Layer 2 of a small transformer language model trained on English Wikipedia (21 layers, counted from 0, width 128).
A neuron's activation on a vector x is GELU(weights . x + bias), where the dot is the dot product.

Input weights of the MLP neurons that the questions are about. A number n stands for n times 0.006.
n9 (bias -0.043): -11 -24 -8 7 -73 14 -1 3 -15 17 27 -15 9 35 -37 -20 25 57 -16 0 20 2 -9 -6 23 -4 -42 0 18 8 14 5 25 3 21 7 -14 -39 -20 -31 -13 1 15 -12 17 -17 8 -26 24 25 -1 35 -10 -11 13 18 12 -10 -25 5 26 -3 -23 -4 -9 2 11 18 -11 13 7 3 -11 -11 2 -12 -12 -4 -3 32 15 -13 -17 -28 -34 -14 23 -2 13 -6 8 -6 0 -15 21 24 -28 16 6 -19 -9 -2 32 -4 12 -6 -12 -13 -19 -3 23 18 8 -8 20 7 -43 -7 2 5 -20 9 11 3 -15 41 9 1
n12 (bias -0.073): 15 1 20 -31 18 -8 -2 16 44 10 -26 -35 -35 -16 -3 16 23 17 -6 39 45 36 3 -10 -15 -8 -11 -38 9 22 26 -15 -42 -10 5 -9 12 -47 -11 -20 -17 6 47 4 25 -24 25 16 70 -64 -2 -30 38 -11 -12 -7 42 11 -33 -12 11 -5 -32 -15 -17 -15 -6 29 42 9 -1 -13 2 -25 -8 -3 -4 7 13 44 -39 -16 -36 11 -30 7 5 4 26 22 -8 -2 25 -8 -24 -12 -7 37 6 -6 16 -5 -6 11 -10 6 -33 -7 7 -45 2 32 9 -12 23 5 -18 15 11 27 11 10 -17 15 0 22 -17 28
n20 (bias 0.106): 32 5 18 -21 -49 -31 -28 26 42 -2 -45 -28 -49 -10 -5 -12 37 -9 8 15 37 7 20 25 49 -4 -4 -1 15 15 -21 -20 -25 -3 -6 19 5 -2 29 -16 -2 -7 55 19 23 49 12 -13 53 -7 4 -6 13 -30 8 32 18 -11 16 -12 -14 -42 -2 8 -5 -62 2 -15 7 10 50 2 -19 45 14 -12 14 33 -19 -19 13 6 -13 -28 7 -4 -13 -27 6 -12 -2 -14 9 45 -1 -2 3 12 -3 -46 -14 5 -36 19 -45 -8 7 2 -26 4 12 8 24 11 27 -6 -57 -14 13 -13 1 -23 63 -27 8 38 0 -7
n25 (bias -0.006): 3 3 10 -22 -8 -27 26 12 32 3 4 36 -12 35 -25 -67 -1 -5 3 26 19 10 -8 21 6 -5 20 27 39 -16 -17 9 -17 -2 -13 -12 63 -15 -28 -44 -13 37 17 30 30 -49 -1 17 -13 13 4 20 28 -11 -5 3 9 56 13 -38 34 -21 -5 5 -12 14 7 -24 38 -3 -30 -6 -1 -1 -17 26 43 -41 8 -6 -9 0 -27 -39 -37 -5 16 -17 19 1 7 0 29 -9 10 63 -37 17 -23 7 6 -13 -34 35 -13 47 -39 11 -4 -4 16 -24 -2 3 29 5 -59 -2 11 -38 -45 -2 1 -7 0 29 6 2
n68 (bias -0.053): 21 6 32 -17 -12 -22 5 12 20 -3 -34 -17 10 -1 -8 21 -2 21 -10 42 27 9 18 -16 -13 -26 -36 -31 31 11 11 13 -5 2 12 -8 1 -41 -4 -47 -18 38 13 -6 13 -2 46 -4 22 -1 -10 -3 29 -2 1 28 12 8 -17 -6 -18 0 -6 -25 -29 -7 -15 24 12 20 16 -13 42 -17 3 -6 1 -10 0 -1 -34 -10 -28 -17 -18 -2 -16 21 34 9 8 -5 30 18 -14 -6 2 30 6 -8 -26 2 5 -18 -9 4 -29 -14 26 -24 23 5 -5 -1 23 3 -25 16 2 11 -9 -7 28 10 21 1 -8 -4
n73 (bias -0.051): 10 -8 -3 -3 -9 22 -5 -2 6 0 -14 -7 22 17 -15 17 9 25 -19 25 9 1 2 -17 -4 -11 -38 -6 3 6 16 14 -12 14 41 11 -4 -23 -17 -19 10 0 8 -27 16 -5 2 -14 25 9 0 15 14 3 -15 4 13 -7 -39 2 9 23 -2 -32 -23 6 4 31 19 11 -8 -13 12 -16 -14 -4 -4 15 18 11 -24 -11 -9 1 -43 1 4 22 32 -5 3 -21 8 -14 -1 -6 -6 7 0 -19 7 10 17 -33 4 1 -38 4 6 -29 -9 40 -7 -5 -10 3 -25 19 2 24 -21 2 0 28 21 12 13 7
n84 (bias -0.006): 0 6 14 -11 -14 12 1 29 4 1 -19 -12 -2 -16 -3 3 32 34 21 8 13 -11 -8 9 -23 17 53 8 -3 -2 -6 -22 11 -36 -16 7 15 1 5 -3 -57 -18 44 10 -4 18 -1 46 1 0 9 -43 -10 10 15 5 27 -38 6 -1 -25 -8 9 15 -25 -49 -3 -9 12 6 -14 -10 -10 5 5 -13 20 -12 -45 9 -1 3 29 11 -14 -7 -12 -8 -21 -11 -9 11 -10 24 -32 7 13 10 -7 -9 4 11 -3 20 -55 2 21 24 -7 -10 5 -27 4 -2 -10 -4 31 20 64 -29 26 -15 -21 -32 -1 5 -29 0
n93 (bias 0.032): 5 -8 39 -29 -14 -19 -18 23 11 15 -13 -10 -5 1 -6 3 29 -4 19 6 -5 -11 18 -3 13 -2 22 -15 7 1 -24 -12 -10 -23 -6 -10 15 5 13 -27 2 -8 54 14 -37 -5 1 29 -6 17 -12 -27 -2 43 11 5 29 4 2 4 -23 -2 -4 12 2 -26 1 -11 -9 -24 -6 27 -3 39 3 17 20 9 -21 -10 -2 -9 14 -27 8 2 -19 -9 -6 -5 0 8 5 15 -16 22 -17 -7 -9 20 21 -1 -15 -10 -43 -7 -31 -22 8 3 23 1 8 1 -5 10 -13 -23 8 -32 23 -12 25 -25 6 0 -13 -5
n110 (bias -0.051): -26 -26 5 -11 -5 11 -11 1 -9 3 6 -12 -1 -28 -21 -7 -2 -16 -6 2 34 -9 -17 11 -9 23 14 2 40 15 -4 -8 1 -8 -2 10 0 -25 -6 0 16 -1 7 -12 21 7 13 -1 1 4 10 -2 -5 8 -14 -5 2 22 5 5 -5 -7 2 0 -12 37 29 -4 -2 -2 -5 5 33 -4 -13 -11 1 1 2 0 7 -4 -3 -2 -3 -11 11 1 25 -9 -5 -4 4 12 1 4 -1 -1 -9 11 -4 3 -10 0 3 -4 -31 9 2 -6 -1 -15 18 -22 12 -2 0 1 -1 -4 12 23 23 7 0 -3 10 19
n124 (bias 0.009): -17 -36 -3 15 -26 -9 -15 34 -5 -1 -10 -27 1 13 -11 12 24 -1 -13 26 8 24 -2 3 4 8 23 6 31 15 -31 14 11 31 -6 -4 -6 -63 12 -17 -9 0 -2 13 25 23 8 -34 10 35 7 18 0 28 0 -1 -5 -18 31 -6 10 -1 -32 18 -9 -34 -1 -16 21 -17 -5 7 32 55 -13 14 13 43 -4 37 -4 -17 -9 -57 29 -12 -30 -11 -10 8 3 -19 -11 28 15 8 -6 6 4 10 -1 -7 -37 -8 7 -13 -3 14 -27 5 5 -8 4 -2 -7 11 -56 4 19 -13 -14 -20 30 1 5 46 -16 -5
n150 (bias 0.068): -51 9 16 0 -19 2 -1 -17 -30 20 11 -16 24 -25 -7 7 19 5 -1 5 8 -15 0 -11 -11 -6 -32 11 -2 17 -45 24 13 -9 1 -3 13 5 31 14 -17 35 -2 -15 -3 22 -1 27 -18 2 4 -13 -4 9 -3 2 9 2 42 -40 8 -31 -15 -22 -12 -10 4 17 20 -26 11 2 41 -24 -7 -22 13 -6 -18 -14 -1 -5 -28 23 -16 -21 -10 -19 0 4 -14 4 5 -11 -28 -4 0 -1 -1 22 4 10 18 6 3 -12 21 -14 -13 8 0 8 19 -3 2 8 -10 -6 24 8 33 15 7 14 -35 36 6 9
n179 (bias 0.062): 22 1 -17 -18 -8 -5 11 -2 18 -26 4 -19 -12 -7 -32 -20 -13 -1 -3 25 37 20 -21 25 -4 -19 -24 11 38 7 12 9 0 -4 -21 -9 20 -23 -2 -3 -10 50 -21 -15 40 -26 21 -14 45 15 13 -19 49 -23 -39 -12 0 37 -3 -38 6 -53 -8 -26 -16 -10 -23 -6 19 10 12 -6 33 -24 -3 -9 7 -19 -4 36 14 -29 -33 7 -27 5 1 1 -3 5 26 -24 8 -14 -5 11 11 42 -12 -44 -2 7 -5 9 -5 7 -4 35 -21 3 -2 -18 11 -15 41 13 -43 12 20 8 -29 25 -32 8 -43 36 -6 18
n217 (bias -0.098): 1 -16 -22 -7 6 -11 27 64 -5 18 -15 -5 -11 -10 3 -3 -17 -7 -5 41 23 23 -24 -7 -34 -1 16 -26 17 8 7 -27 -13 -7 23 0 5 -24 -4 0 0 16 -8 8 -4 -5 34 -13 7 -6 14 -5 28 64 6 -34 19 4 6 -9 -35 -32 -31 28 -12 -3 1 -16 31 -74 -41 34 18 0 14 -3 30 -9 10 33 1 -11 1 25 -4 2 -40 -5 16 8 21 -6 -41 15 11 -5 -16 26 -17 4 5 -10 -36 -32 -6 34 21 -13 2 -7 -13 -5 9 -8 20 -12 -15 -14 9 -4 1 29 22 -37 9 14 -5 -5
n263 (bias -0.072): -5 -11 26 -19 3 3 7 -12 -20 7 -18 -3 -3 -25 8 17 -23 12 -2 14 -16 18 -27 -21 -14 28 -23 -30 25 21 -8 -16 9 -13 7 38 -2 7 28 7 -24 -4 1 8 7 19 -2 5 -29 -25 -4 15 -35 -5 12 22 -6 -5 28 9 -23 -8 -10 16 -11 20 8 1 2 4 -24 13 -1 -11 -14 39 16 -9 -7 -9 20 3 -2 3 15 -11 -45 -11 14 -12 -21 1 7 -2 -4 -14 24 16 1 33 -2 2 4 -43 -4 51 -9 -29 -8 10 -31 3 0 -11 -8 -12 9 9 10 16 33 -19 3 -16 24 -13 7 12
n270 (bias -0.032): 43 -2 -20 -62 4 -1 -11 8 43 -19 -19 8 -45 -16 -28 -64 2 -7 -11 34 -11 33 -6 16 40 14 -11 -30 35 17 29 -24 -14 1 16 37 -10 16 -7 -4 -16 4 32 13 -5 -1 3 14 15 -18 -10 -3 24 11 -24 3 9 17 -31 19 -25 -14 20 3 15 -2 7 -12 -6 -5 8 18 -52 -22 20 -10 -7 -9 -43 21 27 -2 9 1 -30 19 -7 -2 1 -2 6 -17 12 -8 7 -1 -8 0 40 6 -19 4 -11 -16 -41 27 -46 -17 2 2 -20 9 -9 -2 29 -9 -43 -39 0 8 17 31 1 11 -16 5 6 22
n281 (bias -0.031): 16 -1 -14 -30 -11 -11 -7 15 8 5 9 2 -1 46 -10 -11 0 2 -7 -6 -4 -18 3 -14 7 0 -32 2 23 18 -14 13 -12 11 22 12 5 -16 1 -35 16 16 11 -3 -13 -15 3 -14 11 3 -12 21 14 19 -6 23 23 -14 -15 5 -20 16 -12 -6 6 -18 -2 -10 -15 -18 -12 23 -7 15 -18 -12 2 17 7 2 -4 14 17 -22 1 -13 -29 30 13 -20 -5 -12 -3 -16 10 2 -8 -2 -19 16 -33 -8 14 -16 0 12 -13 10 13 -11 6 14 2 -2 31 11 8 -8 -7 -2 -13 17 14 -28 18 18 -9 18
n282 (bias -0.079): 10 -15 -17 -28 3 33 7 -14 24 -12 -14 -25 9 15 -16 -31 24 63 -13 3 53 39 -37 2 15 46 -28 -13 36 9 -8 -10 5 -29 6 -2 -14 -24 -7 6 -25 -17 40 -3 22 -4 -1 8 58 -7 21 2 8 19 -14 -8 7 40 -25 -7 10 -14 -2 -13 -26 -3 1 5 29 8 -8 8 -22 -20 -13 -8 -21 -5 -1 38 7 -4 -32 11 -58 -9 11 -1 -12 21 -12 -22 28 15 0 19 -4 16 -9 -15 -2 4 -14 15 -3 -3 -46 30 -13 -19 22 26 18 -11 27 21 -47 4 21 -19 -22 13 -4 13 -29 21 -2 6
n314 (bias -0.060): 15 -14 -20 -35 -13 26 27 52 10 11 1 -20 -25 40 -1 -27 15 18 -19 -17 24 6 -14 13 10 42 34 7 13 33 19 -52 -25 -43 3 58 21 -29 -34 0 8 -16 54 -30 19 -9 -2 9 61 -43 -7 -32 11 4 -6 -7 16 -18 -9 18 -5 -11 -1 5 -19 -40 43 31 -15 -23 49 37 -47 14 -23 -13 -4 -17 13 -9 7 10 1 24 -64 5 -19 -9 -25 -12 -2 18 -8 36 -1 -9 1 -14 -1 15 -9 10 5 25 -20 20 16 -13 13 -13 7 26 20 -16 61 0 -28 -29 -1 -20 9 22 41 -95 -48 -13 16 35
n320 (bias -0.022): 7 1 1 11 0 3 -21 32 2 31 -46 -11 -27 10 5 16 10 -4 -8 14 25 4 20 -6 -31 8 26 -1 -36 -12 11 -39 -21 23 9 -4 7 -45 3 3 -2 -10 46 0 15 9 -9 22 22 -38 -2 -29 15 -11 4 -1 6 -12 -4 -13 17 10 -28 -7 -24 -32 1 9 4 -5 22 -8 5 13 -6 -15 21 -8 -1 -6 -18 7 -7 14 -29 -6 1 -12 -9 8 -5 1 -5 49 -4 -8 1 21 -33 -6 26 3 -17 64 -25 1 0 9 -5 -24 10 20 12 -1 10 -14 -3 4 11 -2 21 6 18 2 23 6 6 -17
n322 (bias -0.059): -9 4 43 -16 -13 27 6 27 -26 1 10 16 6 16 -16 6 23 -1 27 2 -18 23 14 3 -2 18 18 -9 43 27 -28 -7 10 15 -17 -1 -1 13 26 9 -25 -4 -5 -3 -20 -2 -2 -12 14 3 -28 19 12 -2 -6 10 -10 -14 34 5 -23 -8 -17 4 1 -55 -8 17 -13 -3 16 42 17 20 -11 -22 8 17 -35 26 10 14 25 -37 5 -16 -3 8 -13 2 -36 -3 -6 -27 10 13 4 -15 -14 1 -44 -6 31 10 0 -5 -33 15 12 1 4 -34 6 -14 18 -5 -1 -21 6 -20 19 -2 -35 -31 -21 33 -29 30
n330 (bias 0.003): 32 1 14 -29 7 10 28 -2 21 24 -8 5 -26 -5 -36 8 39 8 16 33 -5 5 30 -12 1 -14 32 -3 -6 -19 -45 -1 2 -29 -25 6 45 13 7 -4 -17 12 37 -1 25 6 23 32 -10 25 -37 -28 34 -7 -18 15 22 30 15 22 0 -5 0 6 -15 -29 -11 -6 33 -22 8 -9 35 16 -7 -9 8 -15 -18 -15 18 9 -11 -51 -12 0 -1 5 -17 7 -13 4 39 -3 -2 37 13 -3 -12 -2 -4 6 -25 55 -24 -9 -24 15 31 -1 -15 -33 -16 3 37 24 -26 -52 21 -32 -18 -6 11 -55 25 43 -17 -6
n345 (bias 0.026): -35 -2 -19 4 -4 7 -12 5 23 -18 -30 -33 11 25 -1 1 36 16 11 16 -8 -2 0 3 0 14 -11 24 -29 10 -2 11 -5 6 46 -3 -9 -5 3 -28 -10 10 -3 1 -11 14 -18 -7 -16 -9 1 -11 -18 24 -13 21 3 -7 -16 0 6 -13 -26 -21 -6 20 9 20 19 17 9 -23 -11 6 -3 1 -12 26 -6 37 -10 -18 11 18 -9 -14 1 6 -6 -1 19 -22 -37 34 -20 3 -8 4 2 10 5 16 -23 -11 2 30 -8 1 -24 -6 -6 27 9 -5 -25 -13 -14 26 8 13 25 -8 -4 20 2 0 -12 -6
n363 (bias 0.022): 16 -21 14 -25 -5 -9 -7 18 3 11 6 -14 -19 34 0 -41 5 11 -14 -4 32 14 11 -6 -5 14 -8 14 18 15 2 4 -17 -3 8 9 -10 -28 -21 -2 18 8 19 -37 35 8 5 -24 44 -22 19 -3 6 -18 -1 -9 -12 -24 -9 -12 17 12 10 -33 -19 -9 30 28 -18 -15 -3 3 -7 1 -35 -18 -9 -16 10 -28 -27 -2 9 1 -24 -4 3 3 21 -30 -12 1 10 -12 14 -18 -25 13 -2 15 -9 6 13 4 -2 38 25 -14 -5 -16 12 22 0 2 66 7 -21 -35 -2 0 -12 25 43 -12 -1 5 14 26
n391 (bias -0.006): 16 -2 22 28 -22 6 23 -3 19 24 -28 -8 -22 30 -4 12 0 -15 -12 -28 -17 17 -17 -2 23 -10 -3 9 -21 4 -4 -39 11 34 21 60 31 3 23 -25 -56 14 -26 24 19 27 6 -13 -18 -43 -28 -7 -28 -34 -12 43 5 -38 38 -5 -2 -4 -47 5 -4 -34 11 7 30 -4 15 -2 -10 23 -19 8 1 5 -4 18 22 25 16 -37 -8 -19 1 -7 7 -3 -20 -28 -35 23 2 17 4 34 0 12 -33 12 -36 -15 -1 45 28 -35 -15 8 -55 -17 -37 -1 22 3 -8 -17 12 26 -16 -35 10 -26 22 32 -26 20
n407 (bias -0.088): 10 -27 -6 -3 -1 -1 -2 21 -11 -2 15 -2 -20 11 -2 -41 17 -4 11 -3 6 8 -11 -36 6 25 34 12 -3 12 30 -2 -4 9 21 7 -18 6 7 1 4 -19 6 -2 25 0 -5 -7 12 -18 16 -9 -1 2 -8 -28 -9 -4 -10 4 -1 4 18 16 1 6 22 -17 -4 10 -40 21 -30 -10 1 21 6 4 0 29 12 13 15 2 -15 7 18 10 -13 -21 4 4 -9 -13 27 28 -24 21 -1 -19 36 14 -12 -19 -11 27 -20 -4 0 -14 -6 -15 -38 -15 -7 -1 -18 -7 6 -6 -29 -6 -41 -1 2 28 -10 2
n441 (bias -0.070): 17 5 -6 -25 -30 10 46 3 -21 33 12 36 1 46 -35 8 -8 -13 13 -6 -6 8 24 -23 19 -19 -3 18 -16 -2 -5 -7 -8 25 -12 28 43 -31 12 13 19 -6 -8 -26 -19 24 -27 -19 -9 -24 -12 -18 -29 -33 -26 -16 3 7 18 -30 30 -46 20 -13 -11 3 24 13 -24 -24 7 11 -6 40 -34 3 1 -18 9 -13 -11 2 22 13 13 -25 -12 17 -17 -4 -20 6 2 -17 -15 18 -27 10 -28 30 -22 -7 15 22 -20 36 19 1 -27 -8 15 -10 -20 -7 21 5 30 -28 4 -1 16 11 2 0 16 -6 4 15
n483 (bias -0.025): 13 -2 18 1 -10 13 -4 4 50 26 -1 -22 9 14 -3 -2 -2 -2 -7 -17 59 -18 19 -20 -7 -20 -19 -27 -19 8 -1 14 -1 -18 26 -9 27 -23 -29 -23 -7 19 36 -33 29 -26 35 -19 37 14 -5 -20 34 12 -6 14 38 3 -32 -6 1 -9 -34 -24 -35 -24 -11 22 17 -1 -3 0 18 -17 -12 3 24 3 19 -15 -19 -2 -17 0 -49 -6 15 29 35 -18 -24 2 16 5 -25 7 -24 32 -4 -13 21 7 36 -14 5 13 -10 -5 12 -36 14 15 16 -13 25 -6 -47 -42 4 22 -8 39 -26 -33 -34 13 19 31
n497 (bias -0.068): 19 5 23 20 -14 -9 40 4 -31 13 -6 41 -22 7 -27 5 -33 25 -30 33 -14 -18 23 -38 14 -28 -29 4 34 -17 14 9 17 43 -2 30 -1 -33 -11 2 7 -16 -34 -24 -21 9 8 -9 -24 -1 -3 34 -28 -19 -19 -11 -4 -16 68 -24 11 -2 -6 -13 -1 18 7 3 -11 2 35 27 12 13 -20 16 23 16 1 -8 -38 12 7 -40 25 4 -19 26 -23 -25 5 -5 5 5 14 7 -18 15 -4 17 -12 -4 9 -4 -12 15 -9 -17 19 -6 -28 -22 -19 3 33 14 8 0 3 -6 1 -20 22 -4 18 2 -3 -6

Each question shows a token from some text and the vector x that enters the MLP there. A number n stands for n times 0.063.

" Mand": 5 4 -3 4 11 -2 10 -1 -6 1 -2 -2 5 2 8 7 -5 9 0 -2 -5 0 1 1 -23 -9 10 2 4 -23 -6 -13 19 -3 -16 4 12 16 -3 3 -8 -4 -5 6 4 -14 -1 10 -4 2 0 2 -4 -1 34 -1 -22 -1 0 4 0 6 -2 7 -2 1 -8 5 13 7 2 -15 8 -9 -1 -17 -31 -3 12 -15 0 0 9 10 -5 13 17 -9 7 3 -4 55 -1 12 -6 -22 5 -44 -2 10 -3 -43 -2 6 29 -21 7 -4 0 10 2 -14 4 27 -24 0 14 9 -8 -1 2 -2 -7 4 17 2 1 -5
Which of these neurons fires most? n84

" had": 15 4 2 0 4 3 4 1 10 -1 -3 -18 0 9 46 10 -4 -2 -1 5 1 6 3 -2 -5 -9 -4 -1 9 -2 -1 -3 5 -4 4 -29 -2 -14 -18 10 7 -12 9 5 6 8 -2 -8 4 -12 0 -6 11 8 12 1 0 1 0 1 -1 -2 4 -2 -4 -1 -19 -3 -13 1 -1 -6 2 -8 23 -13 -39 -6 13 -5 -1 0 22 10 -5 29 9 5 6 -1 -4 25 4 26 -8 -62 7 -21 -2 7 -5 -54 -2 3 9 -40 4 6 6 -4 6 -6 2 28 -8 0 -3 7 -62 -1 2 0 -6 5 -5 -12 0 -2
Which of these neurons fires most? n12

"ital": 7 -6 0 4 10 -4 6 0 -9 1 0 1 0 -8 61 10 -14 -6 1 4 -4 1 1 0 -12 -11 -1 1 1 -6 -1 -1 -17 -9 -11 -3 5 6 -2 -1 13 -6 4 19 -1 -11 -2 -5 -13 10 0 0 -4 3 58 -2 -4 -6 -4 5 -4 2 10 14 0 -4 -24 -16 -8 -5 0 -6 3 0 53 -8 -8 -7 1 -5 0 0 18 6 19 42 8 -1 10 -3 6 62 5 -9 1 -17 3 -17 0 8 4 -44 -4 -1 -11 -11 25 -8 -1 10 5 -6 -17 26 -19 0 24 -7 -39 -2 6 2 -10 0 25 -19 0 -2
Which two neurons fire most, strongest first? n93, n217

" the": 7 2 15 13 3 -1 5 -3 -8 -1 -2 -11 4 -5 40 11 -21 5 -1 7 -2 0 4 -2 1 -13 -14 1 12 -7 -5 9 -1 -4 1 -5 -8 5 -3 -15 21 1 -4 4 1 -13 -1 -5 -6 11 0 -4 1 6 48 0 -3 -1 -7 -1 3 25 1 4 -3 12 -7 3 -13 4 0 -14 -1 -15 12 0 -21 1 20 10 -2 0 6 -8 1 25 14 3 12 -6 2 42 7 4 2 -22 2 -37 1 11 3 -58 3 -7 6 -52 -1 -5 11 -4 10 -8 -7 31 -9 0 3 1 -83 -1 0 -3 -2 14 15 -10 1 3
Which neuron fires most, and how strongly? n68, at about 0.56

"ap": 5 2 -16 21 2 -4 -1 -2 -10 0 -4 2 2 -8 35 11 -18 -4 0 1 -4 0 0 -2 -25 0 -8 3 0 -8 -3 0 25 3 -11 10 -6 3 3 36 5 -1 -8 18 6 1 1 -13 -9 4 1 2 -8 5 42 -5 -21 -6 2 -3 6 5 -7 5 -4 1 -19 -13 8 -7 1 -8 9 -8 29 -10 -42 -5 4 21 0 0 12 8 12 29 -12 -6 -2 -7 4 34 -8 6 -2 -32 7 -15 -1 7 15 -46 -4 4 20 -23 17 -4 -8 13 0 -6 -4 29 -21 0 -3 10 -29 0 4 1 -4 12 -3 7 1 -2
Which two neurons fire most, strongest first? n217, n124

" It": 12 -5 -11 2 5 1 4 -2 -4 -2 6 -25 12 -1 -16 1 -3 9 0 3 1 8 -1 -1 -8 -4 -4 0 20 -2 -3 7 8 -3 -9 5 -19 10 -13 18 8 -7 1 13 3 -14 -2 -17 14 18 0 1 1 4 26 2 -2 -1 -5 5 3 4 8 6 -5 7 -16 -13 -13 -6 -3 -6 4 -19 4 -8 -40 -1 24 11 2 0 11 0 0 11 8 0 9 -11 -1 32 5 0 2 -21 6 -48 0 3 -7 -57 -1 -3 40 -35 -6 1 10 7 5 -4 4 30 5 0 -8 -3 -62 -2 -8 1 -11 -1 -9 9 1 1
Which of these neurons fires most? n9

" also": 18 -3 -9 7 16 2 14 -1 8 -1 4 -19 4 4 38 11 -15 -5 0 8 -1 6 3 -3 -19 -4 -10 -3 9 -7 1 6 -7 -5 -6 -20 -10 -12 -14 28 21 -3 3 10 7 -5 0 -8 10 3 0 -7 9 5 14 -1 11 -2 -9 0 4 10 -1 -2 -4 1 -26 -7 -8 -3 -3 -7 5 -20 17 -13 -56 -5 5 28 -2 0 16 6 5 30 11 6 9 0 -1 27 6 -1 0 -32 6 -33 0 3 3 -58 -3 1 22 -26 1 4 12 -1 -4 -8 0 29 3 0 1 -2 -65 -1 1 1 -17 5 10 -5 -1 -1
Which neuron fires most, and how strongly? n12, at about 1

" import": 10 3 12 1 10 -4 4 0 -2 -2 -6 -9 -2 -18 78 14 -20 -10 0 4 1 1 3 -2 -29 -1 -6 0 10 -3 -5 0 8 -4 0 -13 -21 2 2 14 13 4 -3 15 7 -5 1 -2 -2 -11 0 -4 3 2 32 0 2 -3 -2 3 -6 4 -4 12 -3 3 -17 -8 7 -7 -2 -9 10 -14 35 -14 -6 -10 -4 3 -2 0 7 10 13 12 15 -2 4 -13 2 36 2 20 -3 -28 7 2 0 6 5 -45 -11 -2 -11 -27 16 -8 4 1 3 -26 4 25 1 0 11 -1 -36 -1 7 1 -4 12 10 10 -1 3
Which two neurons fire most, strongest first? n217, n320

" building": 6 -7 -1 2 13 -2 13 0 -5 0 2 -3 4 -2 75 1 -23 -9 0 -4 1 3 2 -2 -37 2 9 -1 2 -12 -3 1 10 0 -2 -2 -22 5 -10 21 39 2 -8 13 7 -4 0 -15 8 10 1 -4 1 9 28 -4 -24 0 -1 -2 5 10 12 0 -1 4 -13 -14 -11 -8 -5 7 8 -1 5 -16 -29 -8 14 -11 -1 0 22 1 12 14 29 2 2 -8 -4 46 4 17 -2 -47 5 -52 -3 13 -5 -57 -7 0 37 -27 11 -3 4 7 17 -13 -1 27 4 0 4 -12 -64 -1 2 1 -12 -5 -3 9 0 2
Which neuron fires most, and how strongly? n363, at about 0.28

"ter": -5 -2 7 14 18 -3 0 -3 -16 -2 1 6 4 -4 59 15 -21 3 0 -3 -6 5 0 -3 -27 8 -2 2 18 2 -7 5 3 1 -12 4 -8 9 3 25 25 -10 -9 14 1 1 -2 -8 -4 -4 1 -1 -10 4 59 -5 -26 -2 -2 -9 2 17 1 8 -4 -2 -11 -13 -13 0 -1 -9 -1 1 28 -5 -15 -2 4 10 -1 0 19 1 21 19 5 -2 2 -4 0 43 1 -5 0 -25 9 -16 0 7 8 -54 -3 1 10 -32 14 0 -6 11 7 -13 -6 30 -9 0 21 7 -46 -1 2 -1 -14 -1 -1 -9 0 -4
Which of these neurons fires most? n263

" Nag": 10 6 -11 8 8 -2 2 -1 -2 2 0 0 -4 -4 14 -3 -3 -7 0 -4 -3 0 1 0 1 -3 6 2 -9 -22 -4 -3 8 -9 -21 6 16 30 -7 -3 -2 -7 3 15 4 -7 -1 14 -9 10 0 2 -3 3 10 5 -11 -8 0 9 -1 5 -15 14 -2 -6 -11 -9 10 2 2 -10 -4 -10 14 -7 -38 4 8 0 3 0 7 0 0 5 26 -9 5 -3 1 36 -1 3 1 18 3 -66 0 0 5 -41 -5 3 30 -15 7 -7 2 11 0 -14 -2 27 -18 0 -5 4 3 -2 3 -1 -12 -12 13 16 1 -1
Which neuron fires most, and how strongly? n330, at about 1.4

" financial": 16 -7 -1 -12 8 -2 8 0 -1 -3 -2 -3 -1 10 82 6 -7 -9 0 7 -3 3 3 -2 -23 -7 -10 1 6 -4 -4 5 -13 -4 0 -6 -2 0 -8 -18 23 2 0 7 7 -8 -2 -10 -3 -1 0 -3 9 11 16 4 -5 2 -6 -2 2 -5 5 5 -2 3 -5 -1 5 -1 -3 -5 -3 -3 39 -11 -22 -15 3 -1 -1 0 32 5 -2 33 25 3 9 -3 2 38 3 14 -1 -10 3 -25 -1 13 5 -43 -8 2 8 -8 5 -4 0 -8 8 -21 -8 27 -11 0 -4 -5 -51 -2 3 3 -9 6 5 8 -1 -3
Which of these neurons fires most? n217

"),": 2 5 4 3 14 1 10 -2 -2 -2 3 2 7 19 42 10 -8 1 0 -1 -6 -1 4 -3 -27 1 -3 -2 5 3 -3 4 -2 2 -1 -5 -6 10 -5 5 17 -9 -9 6 3 -5 -1 -10 8 -1 0 0 -1 8 27 4 -18 -6 7 0 2 29 0 -4 -4 -7 -25 -5 -9 -4 -3 -2 4 5 17 -26 -23 -4 15 -6 -2 0 23 -6 9 25 -9 8 5 -3 -3 28 -2 -2 -3 -63 11 -52 -1 21 -9 -55 0 -2 29 -15 3 4 6 3 9 -5 -6 30 4 0 18 -9 -71 -1 1 -3 -9 -10 -3 1 -1 1
Which of these neurons fires most? n281

" directly": 8 4 20 -1 18 -1 9 0 5 -4 0 -12 -3 -5 41 11 -26 -8 0 11 0 -4 1 -2 -23 3 -1 -3 17 -4 0 -3 9 -4 -8 -7 12 1 -9 18 22 -7 4 6 9 -5 0 -6 -3 -18 1 -5 2 0 26 -2 -3 2 1 2 6 18 7 0 -9 2 -26 -8 -3 -6 -6 -14 6 -20 34 -1 -21 -9 26 5 0 0 4 0 -1 44 1 3 4 -6 2 42 1 6 -2 -45 6 -25 -1 9 19 -54 0 -6 -2 -29 6 0 10 1 7 -21 2 26 -7 0 -4 -2 -60 -1 5 2 -14 -10 9 -5 0 4
Which two neurons fire most, strongest first? n12, n217

" uses": 12 -4 -11 4 16 0 -2 4 -3 -1 4 -14 3 -4 47 11 -16 -13 0 9 -4 2 3 -1 -41 2 4 -2 9 -4 1 -7 2 -7 -3 -11 -5 -10 -8 37 31 -5 3 7 2 -3 -1 -4 10 -2 0 -7 -2 3 27 -6 -16 -4 -9 7 3 11 9 -2 -3 0 -21 -4 -27 -9 5 0 9 1 21 -15 -52 -4 0 -5 1 0 20 4 12 39 16 4 -3 -1 8 36 10 23 -2 -46 6 -73 -1 8 -3 -51 -7 2 16 -21 13 -1 10 5 4 -7 -1 27 6 0 0 -10 -63 -2 4 1 -2 3 19 -15 -1 -1
Which of these neurons fires most? n363

" in": -2 4 2 22 14 1 6 -3 -5 2 0 -5 6 -2 66 6 -16 -4 -1 2 -1 -2 3 -4 -30 -2 -4 1 -12 -9 -2 4 3 0 5 -11 -12 1 -1 32 41 -7 -4 3 5 -7 -3 -6 0 -8 0 -5 -9 3 22 -5 11 -7 -3 -1 12 27 -2 -10 -3 11 2 9 -16 -5 -1 -8 0 -5 12 -8 -44 -2 17 15 -4 0 12 8 14 22 13 2 2 -3 0 38 -4 8 1 -58 6 -17 -1 6 2 -52 3 1 23 -18 19 -2 -1 -2 1 7 -6 29 -4 0 7 -7 -79 0 3 -2 2 23 3 -13 0 5
Which neuron fires most, and how strongly? n363, at about 0.24